Layer 2 of a small transformer language model trained on English Wikipedia (8 layers, counted from 0, width 96). Numbers have three digits each and are written without spaces.
Take only the direct path to the model's output, skipping the later layers: a vector added to the residual stream pushes a token's score in proportion to its dot product with that token's output vector.

Output vectors of the tokens that the questions are about. A number n stands for (n - 500) times 0.0035.
"re": 399540530497417497544307659438651486364538397410683476210470525418382452500419541581471521349322607431562506330586434420563666673589552500662789469447364474491285409309628443380464579521553580452551603409410452616398456483572495365417322460426412476511431556533465643550507576500355562582
"19": 545580596521609621636387463387444558414429426520590668523592385407668519342562465407403475372558366472482474394606506606590579560272549423535439423594554420508579418389409471624568419661546462611628581663467621484460423695492583459391525519422661421564693437389495447606519507692565533477
"igh": 379463500511429484434298394577448565489613521578559370408407436488603419383481517384383587446399422379527593415445631504685562483434449336655602451383789346614405525447453489411634579553354672416425316523723535462710634436396646459587532231738497408624599555389621386458478617531424830545
" of": 609667509541529462595545509453349577398457583528476517414406441535514435517396395429546477592539511521424500478372626460624546638491548374546561456556540410455441503595311382314437678554503309538449474558580599509520612447500546413427455528490446582496408482484518480379611572478409405598
"ig": 475548479493376495551364623554512429662555472580554568409455420505528511450438412424564544376547500405508545435598587408611309380664416641672480484403497577598537618435324471463529487863325689431473432400526591519708580698462583471578559537750414454548523487388437437371519590465393446651
"\n": 388573327505635513623519453457546361405331468655503575523443422605553492415373506639530562341653495516473572603451711480584461433560468611542406415383719534458385510335564319592569408541580545624484482619590507548562452345469588355473553475460449449529457389340492477424452483601251516405
"ell": 606535475505495538544367569535379497457471503464532495430509454620526380222527342441352417189427289330475537668472503377479616417604488619461587408550556393538505368324590500498604510483536500360511461555408591345576407511377550560404358541777482461452389526411668555444474389745444414648
"om": 541278590495548560470476410567459453513595543470693474392525504397557703408549367500401273320334500447495422484577607338481687377458649494516312662485618522543417519270617500498596664476375390368399494392500532483698396564480511413579373374629317421413348583459477436388527523585341495610
"on": 497465507474405448561494522483397575559588503372500410324536481602497628348591596447457407439439442574560495495571483337454680395544502500750482460446469496663380663460567381418489348350379482481568740534489495544419344581434398490646525591683307337454463414480453256307483635696409650573
"ill": 513521475500392512547402442532268296423641447208483625426384563627579435246438337470304500488431467448348424342471574425493451444791508418504604360473603408425548484395529466553440575647485617534552440500517515475454528453509491413346523444669554477650631275352447427365285657712340519674
"d": 561684430511445581587484604724391594641515521438434458557424524327484651510400571413675332235379509681421482494397248500548631428339535588657470485463641464416636410534268247444669433601636607405436569341610459346610409607475431420543446402524393496466536637404394445535301747659346457568
"|": 681561320545707629542374615520379402412485273614711486359639422470548580335568610466500533261525605392427615413436443594672395744497533392683479573613656266533304414394246324409415516415369479679423358550403409497529694576455566690421462343500509409551382310604480383554567702616393660460
"nd": 558434334523606761764427457460445474282516371591544391410512539389510365541507478523459378321413643548487533433304586349555809553602437396596547536522453551513416491396345452709664400427634539484778494490807547466741460628606636411370319235505436286421487299455540539558425681647416468660
"]": 551526552570615566671420585460544438534492325503526517385659412555514641030557247555377490273455453324591562392428328475603477430642591412778600724716519453520487522440247219579545444636581397575657477388613640456711638396384663558511530290610701371543351481616460393445420469670296678541
"ine": 422533318529438461658443408448332515568550412523755513357508533392465444445677542563284374532500380581415494635488537515629567573458482397452584535516554234494442551399511424543480277516343561459512582408467562327527588521497358314227500331781520289464649523522684336447254512611437682568
"o": 482316461463401473465487415570648541653559500362523461572500418473513444530451567539467485481448545372477522462566513348356380438431658505475630466406498440493478503337509389504443612451437344365398627424353631560405617630390468414440502486608434396396425548462537596452526510819343460612
"\"": 318575468556327476692529476447503518586507408523601497391566331413535575281661441516381596162576373437349607404550380439423550651527752515426529631629594461403412356500364347513547500471600370646533379578636594564491715408494624507517643496550410474566561512713457541550324604642503634483
".": 261564493463627460462532574544602439361497574398480416544493408379606527461628366677466546500517454604398428548560424506494640505603558618475598468459436594490529510549434564481366494471561376362606512564681526675571676393568572462570557500511377616490538635508416426471435483589506472683
"`": 551579200687507709725280573397381462571421477397718612337601519523655590074539489522370479426520527351612521540558522283570435692423395414783670647679576284398534292331187045506602555540423477555569537629648536560847638401406448373448506148680507258600447397421525490355461607610365530546
"ort": 631654586506427474580374545427500487757577304565638456440520442404685294350549514580387437291447503537586357683597517402579367699661611420763626516613543329523424371437591377729550445269195483522426453390491564493630533520397611477380320554706379480644562348306487338483570659602532466522
"===": 617602302547472590512465556509302510756409469579646486435573510522518418387567333403395463163481357292619428423593493487541660690656720415490450758772550500370442443327457458579684644510419468684526367695577531463475635530384543629488576537515401387398659314459550311459641624547387647408
"qu": 402389481528536529469348541623477451477588514564547329558425544456565582450331378443477581368643489322597555463317694343467503534579505613607557541654595515438572535550219596578437642444626598494695666809399569440696455548541665545602403451688401439442492471479402624433702747445519610489
";": 308557469502678544554522482454474395471375500471540662472504477692544470471589523537393557448599478589655464649551454476469541441468632482436631532508630578600450564483335496500568600510551580516569523612636639451596587467433532383489517529475397585516500550488465636519416617507306468520
"ber": 395555405551503565741438726565414733555481543553565412479463629651490552490615436727276523461494472300549311456466412269453606452624590474769493574571540399530306172417208488586617418401536682564635573423656423427659520543568357393605339275559582321555709465338510462463540578412328545500
"_": 612467361502575641549442423500424421377397395431397465394611489606608475380497503617334401343532503361550508436537445486592478518514526407805626663700487253514486401460412405450522590678480557530492459449651586511656596339367420598365510232622644443382495489397284305414435530524359536534
"n": 424561519487481535661488425739445500493626627403500375373648495419414381527406309420408345335384542533494506360400448570429486608480402632513402448354365564582287473458315373368574574420657560583569554560472333305591547473442489342227540436504483599405386517328471571597437585662375540536
"mer": 389731196535619630531423596517390624670584582522473475478462523413556387376560409618556486548594267538686474439528583297541346599483580549684529441402453354574360363460257331486552428475524414796833360428532450297713351534577525249415537214748551508526586366576338520503520700471379474329
"oun": 652658355520519513649398447634401471647516399389664607500538713534606450407493249518444568456364551403683448580607455331570830320340575366635486507598478427815318363423444482423681552500467360553536682490527635503673588446667466367384479394859362322543388467414497510507396451671463514513
"ation": 583457518521308517539486427538563329519376506401727494270713630456560533479456500494424534535357478713608648561486786492496539582517465546806536615456567582372477225415437282769624560690340406490427415710409519622589681664584385276469555509891374361566596608569510503434459553557511660379

Each question shows what one neuron of this layer's MLP adds at an activation of 1. A number n stands for (n - 500) times 0.00078.

n181: 407501512535472468486626508558501429628393507543568711490452455342490695511659386526659556433450220524486247717353442549496611343419518529447553587622630282414547442589443449483416523459423375510533347428478442542298475413466360455387478435735685589289556583537190462176581520379313397475
Pushed down most: "nd"

n116: 529490527607534632485442397558541322531517524515360506449574505781567346691420442450497597445635548517477568491476473456393363647597274344574614464568397502497481273435367656596366235372608263628279530391517489499585372337484540458234376565398704251402661445635492671527271599450460371779
Pushed down most: "om"

n9: 484582375581564629576564568565695513285575305352316571352425348669591557449455650483356470365454407584324527304343637392856463561568391624513470563381591401375591340613645446677769439569436465670343657475679452376382542402572456302628539550565436524512546591535674334445401555602452556536
Pushed up most: "\n"

n130: 543454282366596499432561346229362372513367614599555546477656685794511586462449570442528469663460328628492542537402605326609370509702540364592480540510450414623594333506502580653465386536519324668585626502675516533360478335290464549413490504340474546533399396707548440304536309523505682511
Pushed down most: "d"

n65: 461453588541348506527502609516491371621387570722742490579412401623531381591469562772406652523355564212399561509629333393489556339519464519471542360562454537184583717407520679405358394500579497382611569352574437429484401542601632542410377479504319395591495469405576784604590731761627501677
Pushed down most: "ation"

n75: 342552529431545703640440482707282515535565829624541553532308615526203478680383573438429721575565490587347636643569511308519461496491482571476464560419516554508378541495414612631582642481718500294327462303530511737369334528626395435594520502383448621507579349396419652539435615710332478426
Pushed down most: "]"

n165: 600625554516367661645682503642607479595326527470535475507444541391598504443460353387466577651691440401417429355760382392397520484505289741405487424474366422582507609421629553382642644723712389556526537280588525610476360637364562188506306401603726412476591504438618664367606579360409292521
Pushed down most: "|"

n114: 603560602311494600484652530572321514428382512486490636749485528478370599450640560457489453432433470718541515477288464272621488574552389235862293646284525590347635460764515557561545462399394536411391515580692750417488569484625453556542347354562329541379536547526540543378580422568402441488
Pushed down most: "re"

n173: 489583589607463320508523477705698281565551551581347381416534417497272508433338266385577445457447325700505457648605470533383683588339392624657248569514605635689448614431537580475382748496264580482341364277509325558416466627519600255341437536602547370391455645464590455517537585674606400521
Pushed down most: "`"

n1: 392486329402502563488259511625447672308322374469617565461494485549480533620495500345216477489425621549516435621563622481421519702346509541599410603610393448343559433337665540431470502447571458365604403444506431631489419324532385645300691439319458771315525586516338314325628627706712524599
Pushed up most: "_"

n28: 370694437314433362326532498536569682403516610358411471452418527519567408677724431307467524534437455439466666451353513614433471380452324496348631546539372480336357475625705667398362466420665491514584536769373372442620427421501357348413660646340443651646413508434521657612350339559611395500
Pushed up most: "n"

n241: 506336467508642366472417473536545520453448569607332324490678494647512321576486621511478370338193578493421450560344608490442524607423423607561473590521494549461404549396325560533404282547602412316448610428507747263563318347561425609730407097362494466382617602403632463396450636595572280475
Pushed up most: "nd"

n91: 395623534449553470566665559337548701638342408715603603680538294504617451600612206694588496701702488491491578447503716469614457531202333558581350274595520608343659384795425564603626670499552502367478323571369543429464429375750410389473554507233519607536795553501296586411544581595591392463
Pushed up most: "19"

n109: 496487403664302445567667530369778537414522617421470633448665348323339610469342495459371648428394529484601536517618234341595490714439665560478435501525508454560506680452415338587409589634661399446579451578732327593419359277408546473531464574506559421579742411617775291723384210533522468611
Which two tokens does it push up most, strongest first? "\"", "]"

n126: 512207482457503534445273501460378307636617314642527412476567538455515684614645691646479642522439394643352490516307442574463619366530493458460315581763515324787590563540662695281788514525317465448517353500487551805560418630410387536563236495526440498409617647436466477455412317452485269559
Pushed up most: "om"

n249: 491388769643448616377440472617506435381566556571357516511617503636337411488425333379639510550576251290453374507712273459332400474518508613504544502792610612390495485549739404531747532259574542369518399372593242442367299540479531694767514453527441444397510714517468545618522571563474501536
Pushed up most: "ell"

n77: 618279540667442639575689340517703395390569127383531558487657569462266360541518366353514676528364494466513584739620562631472398515425438453517481527498491404368526310579477585315507553700767250350707509715338384416401509480584499384418582598648525493644619344523499741412391386346436447593
Pushed up most: "ation"

n195: 556579530633668690609739602424622541349199573355504333564525593553534408566590615537386653530524479458383330648566536714435625448498621537535568346691436371548621331610493357612557386584451465470626671388724681494263520399677495346567553300597511563419579361538525369600608429405473591416
Pushed up most: "ber"

n193: 446473486596533430680321459582528606246568572386551626676268468666419439239772638625483600428339544543375395731606458259237675416603557407420545401615341686554505334330582424708531580466217515374578448583406428251534561339430518575739552621680483598419406298623634516412522384394550418507
Pushed up most: "ell"

n64: 674437400322443573472676483395562412754609558377622532410533545493618447493424341430401693424413594330622539357468608630562469671758542690440537493526475377596592500435522469477615612279502536548597665356447280574607576585413319519525762516438490515453404478398427286434682495448263436394
Pushed up most: "==="

n224: 437423420728464505505417516384450540648571606530597542455489701495435569577391399468529359493703303462503595605367555389407489239534507462447528588516548575230552383569297566607538654536405620605810479733647675502646428706458864639416513442637486633535559535673507539632689530624525582409
Pushed up most: "qu"

n102: 394486570473335331461566602609432484412310605613640559118423335457478425674509585615607435591576492373337665597417520400432551465434684750435464556425593428455267671308533508592440479722667607339331423683391389507692506527514323382636778428467387321309608529551523417422299580470639345479
Pushed up most: "ation"

n82: 696397581807677457637547455359364336532546370512489533525531428659654620445489631552366640381589615505523425558477648401217664398448410654556340456423503377230663534584363607368467342356418529472578514518524403171477372409567824423462534577683640557533446411403515441446518874588623454361
Pushed down most: "re"

n45: 435511442709529487486543178654226603407714594473749487460641545527534509620515540589424579663496450639460689590453442389548383332450518509288388509359271312579620393485668137693490435531543459478364554464671793702415344540551412361431553467579543509426564666552571450450426512539721679336
Pushed up most: "ine"

n210: 438555615513478297436324510553609587474364546338568328534404314632446417606582532487533712606555547716461409387371513603459290531436483552362491424434472539444418544611518608457355346364705591454432474584350469427643450625403505487501558469568549753279350328472455708598625296474551459620
Pushed up most: "n"

n37: 468409630541708223421464570648579392341345444312425494455585446610341422612443542544460503573493500485533567339457453580422699522402414551672578570421417285670663512446470639427423504533432510409552406238439250742525556799337428502409345517441640541293332495529505411577584512474419572717
Which two tokens does it push up most, strongest first? "re", "_"

n219: 452563617434420496568505706496552746444393630536562600362497319632480646681648417582637322549481609565494356502473414541483463669448361447353604631702640651618564495388459566431506504620397488250218537605644375437279685729493365339624374507479620701574356443404424609221541369450576295660
Pushed up most: " of"

n155: 492413527419401466331525458454547446480629516448577323502513701498329600579407588484420774681387680387534537349750358464575535430408732535417660556537492415559601482410535629543546399561537504320576441554619410668454439505551665590766515504496479346204529516545667588406512471767584549573
Pushed up most: "o"

n167: 420536567167545351612735500325583433708567494500546400400433552337579508517435615460474550676435476618613593441341533283683507523273579459389485625668648482474601665534627666416503491306509534520633490339584661494617631412309579592466508508465464691666276792504345386342653500421482497423
Pushed down most: "ill"

n123: 427462311540540642606553839777275510497672545611235435442419420741470492432667311575462731592496537386382421383354548490384383705099316501680516435468589558395367366568329679566466426466567509495644489373704388527474483338505495427477508353465380391398442557425456359697521451518590304288
Which two tokens does it push up most, strongest first? "ber", "mer"

n160: 591518683349603431486476527616561665682479452363649427641587571414807407386511479449531746329523501377439464606497540511701553551625765507610671441472359616713552572665480473390293604528494486534355555595405686566332692431541522271564539428235495379566384653455732428616367576258616456445
Pushed down most: "nd"

n90: 541535659425496400343509562674559538365425683392410470276568474682497542531348473432669392465353362499384593706370507509176397445525363218635608539535475503587580443488573555571585459386754387500187554516537196336645596503554587567297556354565314567572493377357452392530492549541476609621
Pushed up most: "n"

n101: 521405512762553690521363349544527421480489405757500612464434475610685421479527710636644529720397520397449492527592510611362560731679446630433340586541407501531461570363647519649476394436592650378485732457306492656393486458581564580505415402681550609477422329358458369649596527599526523607
Pushed up most: "ort"

n88: 271435712351474333561384517442472593460462643521451770492374572731484554654413631505317630716383537499394610349400550288351597466382429317856460657501865366660395514625567514444418634595497443549345259420455470595493478469436569619493574493502482424544340430316525532338551398414511550437
Pushed up most: "igh"

n105: 395693567517602347425461468507700359194466633652557685671587368395448622579197607609162594450579513569369579664513588465428559219487492305507441507344566445377587552293528626429440346574376359553402409460554547672603467404419870418318536724409492473460532657552681470453601293585356417514
Which two tokens does it push up most, strongest first? "\n", "."

n55: 412435556649609522529407484616556465600563371435239701629396518473377534471427777618666474647536564308375489415597356507507482406221530550579509532376334389452553467482581717349584327508729446572317426656698568211564594659444742425543596568682532391473538447574594386672628579437432508478
Pushed up most: "d"

n164: 556533295655486513406221566459726529313405377513585472431631414511661231460428432683596290639467463550482326515507467471226467437670548628645420549562505573594364605453437516712520454458550488580454492382396499319478727557431635396420311643639609456413492411567547602643564598586515471595
Which two tokens does it push up most, strongest first? "ort", "nd"

n144: 461532286557452182504659494490368482632528370492608562486392556626679656622714458610579534720242670647704683401432646564606545602665397580531488494520328365744477529702467559484334464664337462442461649420593344503512585558567505500599393502504379406627466457732328296577483303508437596451
Pushed down most: "ell"

n223: 472626442494673432512322831652474732529473551650303758503436540685612487552391273597445546588510264704563374496585395507630539386828503326591621596463742579483540465521352393624509298452308625607353578574402618343638610608422444643562373372473501332528405451562484569357622445430464509657
Pushed up most: "ber"

n246: 336394540542431681498404463454529434364528386466701470430387521448481460466476249639651616547587556423379594515513594625602586276535526645591676533412568432572464712557308673462677497463410378561402392462570574439974537527400407492521583335370434368668499373355524340407644380507545378536
Pushed up most: "igh"